Layer 2 of a small transformer language model trained on English Wikipedia (9 layers, counted from 0, width 128).
Take only the direct path to the model's output, skipping the later layers: a vector added to the residual stream pushes a token's score in proportion to its dot product with that token's output vector.

Output vectors of the tokens that the questions are about. A number n stands for n times 0.024.
"ences": -4 -10 16 -43 38 5 7 -8 -13 6 2 15 -15 9 10 13 16 -21 -20 -7 -24 -32 -7 32 15 -6 6 14 19 -7 -5 4 32 1 -14 -20 1 -1 3 -14 25 -5 8 38 31 39 16 -16 3 -2 8 -19 -4 56 -38 -9 2 0 -4 -30 5 28 -11 10 -2 -4 -11 -14 5 -23 2 -12 -23 30 11 -6 3 -6 6 17 -2 23 -25 -6 13 19 17 9 -28 -2 15 -11 9 -32 -13 -11 30 15 -38 -8 -19 -15 -21 15 -16 -24 -7 12 9 -22 8 -6 -12 -7 0 5 -9 10 6 3 -10 -26 19 -6 21 -14 14 18
"ian": 14 -7 -3 8 8 -24 6 -1 -4 -7 -14 5 -3 9 13 19 0 -15 5 -12 15 0 -15 30 9 13 10 19 2 -27 10 1 7 3 -22 5 -2 -9 -35 -27 1 -9 -19 20 -8 7 -11 6 13 -27 4 9 2 28 -11 1 26 -6 -12 16 7 -5 0 -1 6 -28 14 -9 -23 14 -13 11 -8 18 -7 2 1 -17 14 17 6 1 9 -18 2 -4 -11 0 -3 19 -1 -14 -10 1 4 4 7 29 -13 -18 -18 -1 -14 -13 18 -4 -3 13 -3 -20 25 -11 15 7 6 20 16 -9 -15 0 -6 20 4 -25 16 -5 6 -14
"ons": 5 -15 -6 -9 -12 -22 8 2 -8 7 8 31 -14 -24 -5 -15 -1 -3 -12 -4 1 -4 -11 14 15 24 20 -8 -5 -5 1 -6 -2 -22 29 -2 -6 16 36 -35 10 2 -5 13 12 12 7 3 15 -22 1 -23 18 14 21 -9 -11 16 -3 2 7 -9 0 1 9 -24 -5 5 -27 10 14 6 -19 4 -15 -8 12 1 9 5 -6 7 -7 -8 8 4 13 1 -20 5 16 5 16 -1 -17 -5 20 19 -30 16 -2 -16 -29 0 30 -17 -8 -3 16 10 7 12 -13 1 -6 -26 -14 -33 -9 19 -6 -35 10 22 32 -8 19 -5
"ends": -1 1 25 -26 -8 2 6 -8 -10 -3 4 -5 -5 -10 -6 1 36 -7 -13 12 -11 -12 -6 8 11 8 0 1 -7 1 5 12 18 -18 -1 -3 -3 -8 14 8 24 -3 -13 20 26 20 1 -19 0 6 2 -18 -2 33 -1 8 11 -9 -17 -34 -20 -1 -13 7 -5 -16 -5 7 0 -28 5 -23 -11 11 -1 -3 8 -3 4 -17 -1 20 -19 -27 -14 40 3 -4 -23 -12 21 -5 31 -28 -2 2 23 10 -36 -10 -8 -15 -12 20 14 -5 0 13 17 6 -2 -3 -22 10 3 -12 22 -1 25 1 -17 4 6 35 10 -13 25 0
"ece": -2 -4 10 -48 9 -34 -3 -20 2 2 22 15 -23 6 -37 10 17 -7 -34 2 5 -21 -15 16 32 26 -5 27 -3 -24 16 20 -21 -6 -41 -20 25 2 -27 8 3 10 -2 11 16 24 -7 -18 -8 -17 1 0 10 50 -4 10 31 20 -3 5 -20 -8 -25 8 -4 4 -2 -2 -30 -16 14 6 6 18 2 11 5 17 -4 36 -6 -11 -2 -14 15 11 19 -22 6 12 9 -19 16 -4 2 7 9 -12 -35 27 -6 -1 -42 -6 -28 13 -22 0 0 -1 22 15 -2 0 0 -17 -1 21 26 -14 -15 -2 -10 13 29 5 2 -14
"gr": -19 -9 2 -7 -2 -2 7 -24 -13 -7 20 21 -6 -28 -6 0 12 3 -27 3 9 -10 -21 16 18 -15 0 -17 -15 10 24 -11 -16 -6 7 -22 2 -4 -14 -14 0 14 -11 10 -14 8 11 -13 16 -30 -4 4 1 24 -5 -7 -3 -8 0 -5 -21 10 -26 16 17 4 -28 -21 -5 12 14 22 2 10 -8 0 1 1 -3 18 9 13 21 0 10 -4 7 13 -4 -15 3 -7 14 -11 -1 16 11 9 -27 23 -5 -5 14 12 10 14 -19 7 24 12 -4 -5 -20 5 18 5 11 -7 -3 -6 -10 -6 5 -6 8 5 12 16
"le": 16 -4 -6 0 0 2 11 10 -11 7 9 -14 10 -21 -2 -8 -2 -10 2 -5 -9 6 -14 12 19 17 -1 13 -21 1 8 -15 -5 8 20 -10 11 16 23 -5 -2 -10 19 -1 -33 19 10 -8 -1 -31 -23 17 9 20 -13 -11 -11 2 -12 1 -23 -9 -6 4 -6 11 5 13 -7 -9 7 26 -13 17 -14 6 13 -1 19 -5 1 6 -10 20 7 -2 17 1 -12 -10 -5 -9 4 5 12 -5 16 6 -16 -3 -8 -22 -1 -6 6 10 -13 -8 14 -14 4 1 -10 4 -6 3 -3 -16 -6 -5 -3 22 -15 9 24 -12 -8 8
"e": 32 -9 -7 22 7 15 -4 -1 -2 18 7 -19 -11 10 19 -2 -10 -15 0 -6 -10 7 -17 1 3 21 -21 13 27 -12 -4 -10 -21 2 8 2 -12 3 17 6 1 22 -24 -7 -4 -8 9 2 -16 -20 -16 19 1 13 -16 5 26 17 -8 -11 1 -8 12 8 -22 24 -14 -2 -19 -9 12 8 11 -7 -5 -4 14 -7 -5 -1 0 -12 3 -21 -14 -12 37 2 -19 2 -1 -13 20 5 11 0 18 -18 0 21 -13 31 -19 10 -21 6 11 -8 -17 -13 -17 12 -26 6 28 -7 4 -16 -12 10 -2 3 17 25 -4 -16 6 -3
"akes": -27 -6 36 -12 6 7 -4 -5 15 -3 8 11 -9 21 -2 -15 5 -10 8 16 4 -6 6 18 17 4 -3 2 11 18 -10 12 0 -30 -19 7 -5 -1 24 -8 30 -10 -22 33 17 13 2 -1 10 -2 -2 4 -2 43 -6 -4 1 -3 -16 -26 -1 -6 -18 0 13 2 1 -17 -10 -23 8 -9 -4 7 18 15 13 -22 -7 5 -2 -7 -15 1 8 15 6 -3 -2 -11 16 0 17 -22 -22 -6 19 -3 -37 39 -14 -20 -10 -4 -14 -23 -7 6 13 -11 -7 -29 -20 12 0 -2 1 6 5 -21 -12 -4 26 14 10 -14 14 8
"ech": -22 5 -7 -13 12 3 -3 13 -2 -5 -10 13 -9 -1 -14 5 32 -8 -19 2 -1 -10 -7 -2 16 -14 -8 13 16 12 8 11 -7 -3 -24 -3 -3 -17 -13 -20 -3 -3 14 8 -6 6 -5 0 19 -7 11 7 0 33 -11 -2 -3 12 -8 -6 23 21 -15 -2 23 -3 15 -5 -23 0 10 -2 -1 7 5 17 8 -17 1 -9 -7 15 -15 17 6 0 -2 4 0 19 7 -16 -15 12 25 -5 -2 13 -32 22 -13 14 -11 8 -17 1 -9 1 4 26 -3 -1 -20 9 5 -17 8 -12 -3 -15 -12 2 -15 1 -8 -7 12 -1
" whom": -25 12 17 5 12 -35 2 -18 20 -1 4 13 -28 3 -4 -9 7 -17 -29 27 9 -31 -23 9 36 28 -2 18 7 -3 12 2 -5 1 1 -9 1 15 27 -17 -4 4 -18 9 8 28 2 -18 -34 -29 -10 14 -2 44 3 -12 43 21 -7 -16 -20 -7 -11 -5 2 -23 -10 -3 -17 -35 -28 -25 23 26 4 -8 1 1 7 -2 -5 14 -10 3 -22 20 25 -8 18 -7 4 -15 11 6 8 8 4 5 -10 16 -17 -5 -23 6 -16 -22 -12 18 9 -18 12 -10 -10 7 -5 0 -1 23 -7 -7 -12 7 10 23 18 -15 34 16
"velop": -20 6 -5 3 20 -14 4 -30 -6 -1 21 4 -9 -12 -3 9 24 18 -13 -11 23 -28 -18 -2 3 4 -10 0 -1 8 3 5 1 -18 -14 -31 -25 9 22 -34 13 11 -47 6 -5 12 -6 -31 -18 -9 10 -4 11 30 -6 15 24 -1 14 2 -14 17 -17 -6 0 -6 18 -5 -25 -21 54 0 9 -17 -2 32 2 10 5 23 0 22 9 -7 11 10 11 -33 -17 -6 33 -4 -14 -33 5 0 38 11 -45 7 -10 -8 2 31 -14 -12 -13 21 16 -25 17 -20 -11 19 -15 -2 1 10 6 -4 -22 -2 10 8 2 19 20 18
"ury": -15 -18 1 -11 -3 -9 29 -11 7 13 14 -19 -9 21 3 1 4 -9 -7 -18 2 -10 -31 2 35 -9 34 -13 36 -6 -1 -16 17 19 -6 -5 -11 -7 7 -6 11 -11 -4 19 -4 -4 18 -10 6 -1 8 9 4 15 -9 -2 10 -4 4 -5 12 -18 -14 4 3 -27 13 -9 -19 -10 10 7 -9 28 -5 12 -17 -15 -1 6 3 22 6 8 20 22 -3 9 14 12 -6 -24 -12 10 29 3 43 -5 -53 8 -45 5 -32 -1 -26 -2 2 14 2 -7 11 -19 -4 -6 15 -26 -8 -12 1 -14 -15 38 -9 14 -2 -4 10 19
" ==": 4 -19 -25 9 35 -8 10 -11 0 13 18 -5 -4 15 -7 12 -9 13 -18 -21 -18 -33 3 7 12 -26 21 7 -1 15 1 1 1 -3 2 -11 2 35 4 -50 14 -11 -35 10 20 25 -23 1 3 0 15 -6 20 56 8 -7 19 5 3 -5 -16 6 -14 5 12 22 4 19 -15 -2 19 -16 -2 52 3 3 1 4 -11 3 17 16 3 -7 16 -12 -5 -41 20 6 -12 5 7 11 21 -3 -31 -2 -27 -15 21 -8 -25 -14 14 -39 -13 4 26 -20 -8 -7 -4 24 -16 -19 -15 -20 -24 -29 -13 19 10 3 -8 14 26 -8
"\".": 17 -8 4 2 20 -9 13 -13 22 16 1 12 -23 5 -1 -22 -3 -2 -2 13 -5 -17 -20 23 -2 -4 13 -2 -36 8 36 -23 5 -2 -27 3 11 -4 6 -60 15 6 -14 14 -8 21 19 -29 5 -3 11 14 8 24 -3 -7 8 0 -1 8 -2 -6 -4 -21 -36 -7 1 -9 -12 2 -9 -21 22 24 19 -13 1 11 14 -12 -7 10 22 5 -12 14 2 -9 5 15 -4 -10 -5 6 -20 7 18 -16 -8 -14 1 15 -25 0 -16 -14 -19 -16 9 3 9 -2 -32 32 0 -15 -8 24 2 -1 -9 5 -1 26 36 -6 25 2
" Label": -2 -16 27 -23 18 -8 2 -14 -5 -10 15 15 -18 14 -2 15 22 14 1 11 42 -36 0 8 13 -7 12 -15 -17 -4 -7 -5 -2 -4 -26 -20 -2 -9 6 -16 17 -4 -49 8 -13 29 10 4 8 -16 13 -10 10 25 -8 -32 -11 12 -15 -7 17 21 10 -3 -5 -2 19 -10 -6 -4 40 -37 13 20 -10 7 1 6 3 12 -2 11 17 -11 18 -14 11 -12 -13 2 28 -21 -3 -28 -9 10 15 23 -39 10 -29 12 -5 -5 -13 -4 -16 28 37 -33 7 5 -30 9 -25 8 -9 28 14 18 -22 4 -27 7 -2 5 26 -10
"|---|---": -26 -25 22 -1 38 -32 21 -27 13 -23 21 -9 -38 9 -15 -9 30 17 -21 21 11 -85 -36 32 33 34 38 -2 13 -9 24 -14 6 -8 -47 -17 -24 6 13 -40 8 -24 -29 26 0 53 9 -29 5 -32 48 1 9 85 -19 8 32 1 -51 -14 -21 14 -35 -3 35 -22 21 -19 -41 -36 28 -16 -2 48 -13 27 18 -11 33 18 -25 31 12 -18 13 0 42 -36 4 10 24 -35 3 -38 16 29 53 1 -93 5 -26 12 -56 3 -7 -30 -32 24 53 -21 31 -29 -15 23 -11 -17 6 3 9 -8 -56 -14 30 34 33 12 47 -3
"ins": 9 -18 -13 7 -7 -12 1 -1 -14 14 -4 25 -6 6 -17 9 -18 -23 -28 18 14 -5 -5 13 6 5 -4 10 -16 9 7 -2 18 -6 9 -16 6 -28 9 -11 12 1 5 22 10 12 3 -10 3 -23 -3 -7 6 25 12 1 -4 -1 -14 22 17 -3 -3 11 9 8 -5 2 -14 -15 -1 -9 -15 9 30 12 18 -6 10 -6 -13 27 -1 -10 10 -2 21 -4 -20 -4 34 7 24 -12 -2 -1 -2 3 -39 -20 -32 -7 -23 3 -4 -3 -26 4 25 -8 -1 12 -14 -8 -5 -8 -11 0 1 0 -3 -3 7 3 22 0 7 12
"omin": -27 -10 1 -15 0 -10 2 -2 -15 6 21 -15 -11 -1 24 24 12 -11 -37 -7 3 -10 -23 18 14 5 7 7 2 -5 9 13 -12 6 -15 -18 4 -10 -4 -44 7 -18 -18 28 1 12 5 -6 -23 -20 17 16 -6 20 -16 5 0 -10 2 18 -3 22 -10 5 11 8 -4 9 -23 -8 24 -8 -21 4 1 -9 4 27 -13 16 -4 -9 25 4 -3 28 14 -18 16 6 34 -18 -3 -15 4 18 -14 18 -26 13 0 -6 -2 4 -3 8 -7 -9 -5 -12 -4 6 6 -8 1 -7 15 -1 7 -14 -21 -8 4 18 14 13 24 -6
" of": -8 -21 18 3 2 -1 -2 -5 3 -18 10 -13 4 -8 10 9 -2 -22 12 1 1 -3 -16 9 17 2 -4 -12 14 -14 7 26 3 4 9 24 3 8 6 -10 -15 9 -8 12 17 -11 -3 12 -22 14 17 5 10 6 5 -14 2 -4 3 -7 -8 9 3 -29 -5 -14 9 -7 0 -3 17 7 27 25 4 2 -14 -17 -12 -17 20 3 -18 4 -9 -5 -1 10 4 13 9 0 2 -1 -10 -18 -13 -17 8 0 8 -16 0 -6 33 -4 -5 2 -17 -12 -3 -7 -2 12 -10 15 -15 9 -22 9 4 -7 0 17 3 -3 -11 -4
"ur": -19 -10 -4 -3 -8 5 12 3 -20 5 -5 -7 -1 -12 -1 5 -2 -10 -8 -10 11 4 -10 3 16 1 12 -9 -12 -11 3 16 0 20 17 3 -13 3 11 -22 8 9 6 17 1 -25 14 3 9 14 -7 12 -4 16 14 0 0 -8 -4 11 7 -5 -4 -6 -5 6 17 1 -29 -14 24 -8 -28 -9 -6 3 5 1 -12 5 -14 6 3 -2 23 9 10 -6 3 0 -10 -5 -15 22 17 8 15 10 -32 14 -21 8 8 25 -4 -13 12 -3 -4 -21 -1 -8 6 -15 15 -11 -10 0 -2 -2 -5 -1 5 -2 -1 -6 5 8
"erous": -18 -23 37 2 13 -23 1 -31 -1 -19 2 -11 -40 -5 -30 39 -1 -2 -29 8 -6 -21 -17 12 -15 11 21 30 -3 -7 6 6 5 4 -28 13 -47 -21 8 -30 0 -7 1 5 16 28 -18 -36 17 -17 13 25 14 21 -17 10 18 7 -19 -2 -26 -5 -19 -13 20 -15 34 -10 -23 -24 39 14 4 35 -14 19 -18 -14 -2 13 1 -7 8 -17 9 0 20 2 -17 -14 2 -32 9 -3 2 14 14 1 -42 31 -46 -8 -27 1 7 13 -8 10 33 -26 40 8 -7 10 23 24 9 -8 0 -4 -13 31 7 33 16 1 29 25
"ches": 7 -30 -10 12 16 4 23 0 27 13 -22 6 -51 11 17 0 33 9 -21 20 23 -32 -18 30 22 -30 27 16 13 -3 14 13 -1 -23 -13 -1 -6 -10 1 -15 4 -2 -28 25 24 0 4 -27 14 -19 0 -8 -10 17 -24 11 3 1 -16 8 -8 12 -16 13 18 -5 9 -16 5 -5 -4 -5 12 -6 8 41 -10 -33 24 5 -2 29 -18 -17 7 22 35 9 -5 -18 -1 -3 25 -7 9 -10 44 -13 -33 9 -6 -19 -34 -16 -3 -27 4 -13 36 1 17 -13 12 1 18 -13 4 -38 14 -28 -11 -6 -8 2 -1 -20 6 -3

Each question shows what one neuron of this layer's MLP adds at an activation of 1. A number n stands for n times 0.01.

n464: -22 0 -2 7 2 -9 25 -4 8 1 3 12 -4 2 -7 -10 -6 2 0 7 -2 6 9 1 -11 -19 -11 -22 -17 -1 12 -7 -16 -21 -23 4 6 4 -21 9 6 -8 0 -18 5 -4 1 10 5 -10 -2 -4 14 16 -7 -2 15 1 9 1 21 2 4 4 13 -4 -10 17 -12 2 0 -4 -2 30 0 15 -8 -5 -11 10 -18 -8 -2 -13 -12 1 1 6 -4 6 -14 -3 -3 13 11 1 -8 10 -3 2 19 18 3 -5 -2 -25 9 -3 1 11 12 0 -9 -2 -5 -2 -2 1 3 15 -6 7 -8 7 -4 -6 22 -30
Which of these tokens does it push down most? "le"

n135: 9 18 -3 0 18 -4 -5 -6 -13 1 18 5 -1 -1 34 -40 -8 -4 -3 -12 7 2 -26 10 -4 -11 1 11 3 -9 27 -17 -8 -14 7 4 -7 13 7 0 -15 38 26 9 24 8 -6 16 -3 -24 -15 6 -1 -2 9 -12 -13 -8 -25 3 10 -11 5 -13 -12 -5 29 9 -7 13 14 -5 -9 5 2 2 3 -15 -7 0 -11 -16 -4 12 -9 2 18 -11 -4 -11 -13 16 17 18 -16 -6 8 -11 -14 5 -14 8 1 11 -3 7 9 1 -11 15 1 11 5 9 2 -3 -3 -10 16 -10 -10 15 11 13 -1 -10 31 -12
Which of these tokens does it push up most? "e"

n244: 17 -3 10 -15 5 -16 -3 22 -13 8 14 3 11 -10 10 1 -16 11 5 23 -6 -14 1 3 -5 1 12 -9 10 5 -1 -9 -15 8 4 -2 -2 -2 -7 6 6 -1 11 -2 4 11 0 12 -3 1 -7 -14 35 -10 -17 -9 5 -8 -2 17 -6 -6 -2 2 -6 -15 3 -7 5 14 6 -15 2 -7 -7 13 -12 -6 -10 14 -6 -15 3 -1 14 -7 -10 -6 18 -6 -6 1 -10 0 10 4 6 14 -14 5 13 17 5 -20 -8 -8 -11 -3 4 -2 1 11 4 -15 2 4 -3 -6 21 -8 -13 4 -8 -2 2 4 -14 0
Which three tokens does it push up most, strongest first? " Label", "ece", "ury"

n171: 8 2 -13 0 -7 7 -9 -12 13 4 5 -11 1 7 5 1 -1 -17 1 -8 -2 15 -18 -9 -4 12 -7 5 -1 -18 -3 0 -1 -9 -10 -2 -6 6 1 26 -1 -18 19 -1 -5 -11 -5 1 -12 1 -3 14 -2 2 -14 3 -4 4 5 3 13 1 16 10 -8 5 21 5 17 4 -4 3 2 -6 -3 7 1 -6 6 -15 -8 12 3 -5 -3 -1 0 -13 -7 -7 -6 7 0 19 0 -12 4 -8 22 5 3 1 17 -1 -9 -4 -4 -10 -1 -4 4 -7 -2 24 -11 7 9 15 9 7 -17 -11 -7 -5 12 -27 1 -8
Which three tokens does it push up most, strongest first? "e", "le", " of"

n102: -19 11 -31 0 25 13 0 1 -11 0 34 19 -5 -11 -8 8 1 30 12 -7 -2 3 28 0 7 -5 23 9 4 0 -4 26 9 -2 -18 6 10 -7 -23 10 4 3 -11 0 10 -8 -12 -12 -10 2 -10 -5 0 -10 4 -11 21 0 -12 0 1 -6 7 -9 1 0 0 18 16 -5 -16 1 -4 17 7 2 10 -14 0 -17 -16 4 2 8 -8 -10 12 -11 -6 0 -1 -1 -5 -5 2 3 -4 -10 10 7 15 -11 9 -5 -6 -19 -5 16 -2 10 12 24 -2 -12 -6 24 -5 -28 -11 -21 -1 -3 -8 -25 9 -19 -18 20
Which two tokens does it push up most, strongest first? " ==", "ches"

n372: -10 -8 1 2 -12 7 -2 1 13 -2 -8 2 0 2 -7 -11 -3 -24 11 5 -12 5 31 -1 9 9 0 -12 -5 -5 9 22 22 7 10 -4 -4 -3 -5 -8 -9 8 13 5 5 15 -14 3 -7 -6 0 14 4 -1 -12 7 -9 5 7 18 3 -2 -22 15 -6 5 2 -11 -16 25 10 -10 -14 8 -1 -10 -1 -4 -14 -10 6 15 10 4 14 -17 -18 -1 0 7 -10 -5 -3 -5 8 15 -20 4 -9 -2 -4 1 1 10 -7 8 4 8 -2 -24 -5 20 11 -7 -7 3 15 -13 4 -1 3 -3 -5 5 -14 -6 -16 1
Which of these tokens does it push up most? "ur"

n57: 22 -18 12 13 -22 14 -4 -11 20 10 0 10 -21 -12 14 -26 3 11 12 -5 4 -18 -4 -7 3 14 0 5 1 4 4 6 0 20 1 4 -5 -20 -8 -8 -2 -7 -7 -9 -10 -20 -4 -3 18 12 0 9 3 -4 -21 -4 -4 3 -13 -1 3 1 10 11 0 37 8 -7 5 26 -34 -14 0 -2 -10 9 10 -2 -34 9 13 -17 -19 -17 -2 -11 4 0 -4 27 -9 -17 28 5 4 6 5 -10 -21 -11 -17 -32 6 -2 2 12 16 5 6 0 -12 9 10 -2 29 -6 6 8 -6 13 3 -3 35 10 -6 9 -2 6
Which two tokens does it push up most, strongest first? "e", "ches"

n36: -6 9 9 -24 -6 0 0 -18 -12 -5 18 12 -4 -6 -2 4 -3 10 -8 11 -8 -5 5 -1 -1 2 -8 15 -1 4 -7 -4 -2 18 -22 -1 -15 -10 -12 7 10 17 -2 -9 8 -2 5 -11 -16 -3 3 13 3 13 18 -4 21 2 -2 -4 1 -8 4 12 8 0 -3 1 3 0 -13 -2 2 5 -13 12 -2 -10 14 4 -5 1 0 5 -1 -15 11 0 -13 11 14 -18 -1 6 6 17 -9 -9 -17 7 2 -8 2 -11 2 -2 5 -4 -13 -10 2 9 -4 9 -7 -1 3 15 24 0 -17 1 4 20 2 4 14 -3
Which three tokens does it push up most, strongest first? "|---|---", "ece", "erous"

n505: -4 19 12 -9 3 -4 -6 2 -6 2 -7 -1 24 14 2 -3 -11 12 -15 -5 14 7 -1 6 1 13 1 -5 -13 -11 -15 -3 0 11 12 7 6 -2 -3 10 0 -5 4 -3 -18 1 20 29 -6 10 -7 -15 -3 -2 17 7 14 -7 10 -10 -3 -4 23 7 1 -9 -10 12 -2 -14 15 -3 -18 -18 -4 7 27 -14 -13 0 -8 -7 7 0 -8 -17 2 3 -2 -2 -16 -4 -9 -23 -7 -17 -14 -13 5 2 -5 25 5 19 -23 23 5 -14 6 5 1 27 14 13 -5 0 4 -25 -22 32 -15 -8 0 -11 0 -1 -11 -14
Which two tokens does it push up most, strongest first? "e", "ur"

n379: 15 -9 -7 6 6 18 -6 -14 8 5 -14 4 -1 -9 -14 0 -2 6 -5 -22 17 -1 0 12 -21 -4 6 6 6 -3 -3 -5 -8 3 -12 -7 21 3 20 -5 6 9 9 7 25 2 2 -12 2 6 -22 -8 -1 -2 30 2 -2 -4 -3 5 6 8 -2 16 -5 -14 -1 7 6 15 -3 4 -3 8 -8 4 9 10 5 -5 -2 0 3 -3 -2 0 -12 15 -6 -8 -8 -6 -4 10 0 7 15 -5 1 -4 -17 -1 -4 -6 8 -17 6 -3 5 -6 8 -4 -4 -2 10 0 4 -5 -19 -6 -7 -11 3 18 11 -4 -11 5
Which three tokens does it push up most, strongest first? "ons", "ches", "\"."

n335: -9 -12 -10 -2 -9 8 -2 -6 2 16 -9 1 -5 8 17 -2 -3 11 -8 6 -5 5 6 -4 1 0 -8 16 -1 0 -3 11 -5 5 7 10 19 -14 3 -3 4 8 11 -2 -9 2 5 -1 -14 3 3 -1 -2 -6 -6 -16 11 -3 0 2 9 12 -5 4 8 14 -9 -1 5 12 -3 6 -4 4 -4 9 -16 -7 -25 -3 -6 0 -4 12 -2 9 3 13 -9 -11 -2 -4 7 3 -6 -3 17 0 -1 2 -2 -6 -10 -5 -15 6 -13 -4 0 7 8 -13 1 1 -12 2 1 -9 -5 25 -14 1 11 15 0 4 4 -14
Which three tokens does it push up most, strongest first? "ches", "e", "ences"

n209: 4 3 -15 9 -12 4 -6 -10 1 6 -12 6 -6 0 3 -8 5 -6 -1 -5 -2 2 -9 -6 -11 7 3 12 2 -2 2 8 -2 4 4 -4 7 -11 -1 3 12 8 1 8 10 1 4 -4 -4 -2 -7 9 47 6 4 -11 3 -2 10 3 13 -8 6 -9 -10 1 0 3 6 2 0 -5 -16 -6 -9 4 2 -3 -2 -15 -14 -5 0 3 5 -10 4 9 10 15 0 3 -9 -1 14 9 3 -9 10 -3 -11 2 5 -11 0 4 -7 -5 -4 4 -9 -3 10 4 -4 4 6 -14 -14 -2 -23 -15 -11 -5 -7 4 -9 -2
Which of these tokens does it push up most? "e"

n100: -5 21 8 1 -21 19 25 16 -11 6 17 46 15 12 -10 -18 0 -2 16 -12 21 -4 3 -19 -26 1 -20 -13 -7 10 -15 -15 -20 11 -8 1 -25 -25 5 39 -8 9 -11 -2 34 3 8 3 -7 10 12 13 0 2 -12 -8 11 -13 -5 17 8 -21 5 -17 -22 0 18 -5 -8 4 29 19 -14 -5 -19 -3 -14 7 13 3 4 -8 3 -5 -15 -1 -16 -8 5 12 13 -8 -7 -11 -12 -14 -14 3 8 -4 -10 26 -5 14 -25 12 -4 9 17 -6 0 -3 -14 -13 4 8 -4 -5 35 1 1 -4 -26 -21 -2 -3 20 10
Which two tokens does it push up most, strongest first? " Label", "velop"

n176: -13 5 17 -3 7 -8 4 0 15 -34 2 5 -5 -2 -5 -4 3 5 -2 13 7 -4 -8 3 -9 10 -3 -1 -5 -9 4 -11 0 -7 6 -11 2 -3 -11 8 11 -2 -9 -11 7 3 3 -12 -2 9 4 -17 -7 -6 -12 4 13 -7 -1 -6 -10 15 3 2 4 1 12 -8 17 8 12 -9 -1 -1 -11 20 -4 -6 -6 10 2 6 18 4 -3 11 5 4 -8 9 5 7 15 6 6 0 2 12 -11 7 -9 -12 -3 4 4 3 -6 -7 0 -19 -7 8 -9 1 -2 -4 -6 -4 3 -10 -9 4 17 -5 12 0 2 35
Which of these tokens does it push down most? "e"

n510: -8 -18 -1 31 9 -10 1 -8 -2 -10 5 1 -3 -13 5 -20 14 -13 12 18 2 5 8 -27 -4 3 5 5 -9 -1 -16 -1 -9 -7 8 -5 4 -10 -10 -8 -4 -14 -5 3 18 11 3 1 -18 -7 -13 -12 -2 12 9 -6 30 8 14 13 25 14 -1 -2 2 -10 -1 -4 7 12 8 -5 -6 -22 15 20 -16 -8 -20 -5 1 7 -36 3 -9 7 19 -21 -6 -3 -3 10 -15 10 -2 13 35 18 -20 2 22 -15 -40 11 -22 13 -8 -3 10 17 6 1 -10 6 13 -16 18 -10 -11 15 -14 -11 34 -5 4 10 -25 -1
Which of these tokens does it push up most? "|---|---"

n373: 10 -9 -5 -8 15 5 -4 4 2 -7 12 -8 -6 0 11 18 1 4 6 7 15 -7 4 10 3 15 12 17 3 30 -18 8 11 -24 8 -18 13 8 -29 -17 -5 -16 -2 5 12 21 2 -16 -16 3 7 -7 11 4 1 -3 22 -14 -1 -8 23 -6 -2 -13 4 -3 -10 -4 -1 -1 2 -14 3 -16 4 6 -4 -29 -7 17 9 3 -21 28 -10 10 -4 6 -5 -8 -18 0 0 -24 -12 7 19 8 6 -5 5 3 -5 -9 -4 5 -9 3 4 -13 7 6 9 15 -5 8 12 7 1 -7 -6 -7 -6 -10 -14 1 -19 -6
Which of these tokens does it push up most? "ences"

n20: 4 -15 10 -3 -10 9 -1 -9 13 -11 6 17 5 -14 14 -17 3 7 5 -12 6 13 0 8 7 -11 -3 -1 -11 -22 -2 30 11 18 7 -7 7 -27 8 0 -11 -4 6 6 8 -28 14 -17 8 -20 10 -12 1 -15 30 -2 -29 1 2 -6 -5 15 -11 -2 -1 -27 -4 7 -8 9 5 3 -2 -12 -17 4 1 -12 -1 -5 -12 -3 4 13 22 -17 2 16 14 1 -2 4 1 14 -12 -5 -11 4 -15 -1 0 9 7 1 0 10 6 3 10 26 12 3 -9 23 16 -23 -7 -18 9 -7 -9 12 -8 2 12 6 1 2
Which of these tokens does it push up most? "ons"

n99: -15 8 14 -2 2 8 5 -18 -4 -13 -3 -11 7 -6 -5 6 -4 3 -11 10 -18 7 -6 -12 -10 2 3 -2 -1 7 10 0 -1 -16 -5 -1 -8 6 -2 -9 7 10 -20 -2 -3 -6 5 -18 -15 -16 -4 4 2 2 -24 2 14 16 10 12 0 -6 4 -6 -24 -6 -21 4 12 -4 11 -13 -13 8 -11 11 3 -3 -15 22 -1 2 -1 -16 -13 5 13 -8 7 -12 0 -9 6 -9 8 10 9 3 3 -12 3 -4 4 16 -11 -2 14 -4 17 1 0 14 4 -3 8 13 1 -1 8 1 -2 -11 5 -3 2 10 15 4
Which of these tokens does it push up most? "velop"

n32: -10 23 -15 11 -24 27 8 2 7 -10 -5 16 -1 11 -21 10 -28 18 -9 -34 1 25 -10 -25 -13 5 14 -5 -14 6 -8 10 -23 -2 -36 -15 21 18 -7 -4 1 6 -7 -5 0 3 16 9 -15 -1 -15 1 -5 18 -1 -5 -26 -13 -2 13 -3 3 8 1 7 -16 -9 5 26 -2 17 -5 -13 -14 -11 1 -10 5 14 -4 -9 -17 23 2 8 8 7 24 34 8 9 3 -3 -17 -19 15 -23 -5 3 1 3 3 -23 8 -3 -11 7 21 7 -2 -8 11 10 -11 8 1 -10 -14 29 -5 -3 12 -2 -16 25 1 -20 -12
Which of these tokens does it push up most? "omin"

n108: -3 12 1 5 -2 2 -17 12 13 -1 2 -11 5 -1 12 -9 -4 -12 9 7 -2 -13 0 -10 -11 -20 1 1 7 -2 -11 13 15 -10 22 7 -6 -26 13 5 -5 16 -2 -2 25 1 -1 0 1 -6 -5 5 3 1 1 1 1 -9 -5 3 -1 -9 5 -7 -3 -2 -5 -3 -9 9 0 -8 -5 9 -3 -11 -9 11 -2 -6 4 -5 -9 -7 0 -14 -3 26 2 -4 -4 8 1 -2 -8 5 -4 1 -8 -1 -4 -21 3 18 17 6 -4 19 -8 -8 -6 9 1 -9 18 1 -6 -12 -5 11 -9 4 -5 10 -4 -5 7 -2
Which of these tokens does it push up most? " of"

n242: 10 9 -15 22 -35 -2 -9 -7 1 3 5 -11 -3 13 -8 2 -5 -3 10 3 -8 -18 -12 1 -5 -4 -4 7 -26 -2 0 -4 10 15 2 -24 12 4 2 -2 -1 -7 3 2 -2 -11 -2 -5 18 10 3 13 1 -2 4 -16 5 4 -13 17 19 0 18 -1 8 18 18 16 -18 -6 -14 -1 -21 -3 -8 -3 5 8 0 -13 -19 17 -17 -3 4 -2 14 2 16 8 0 28 13 -3 -14 5 15 2 -16 -3 -12 -14 -7 -3 -2 10 -1 -2 10 -7 8 -6 7 1 0 7 -3 -9 1 10 -6 11 -1 1 -1 9 3 17
Which of these tokens does it push up most? "ins"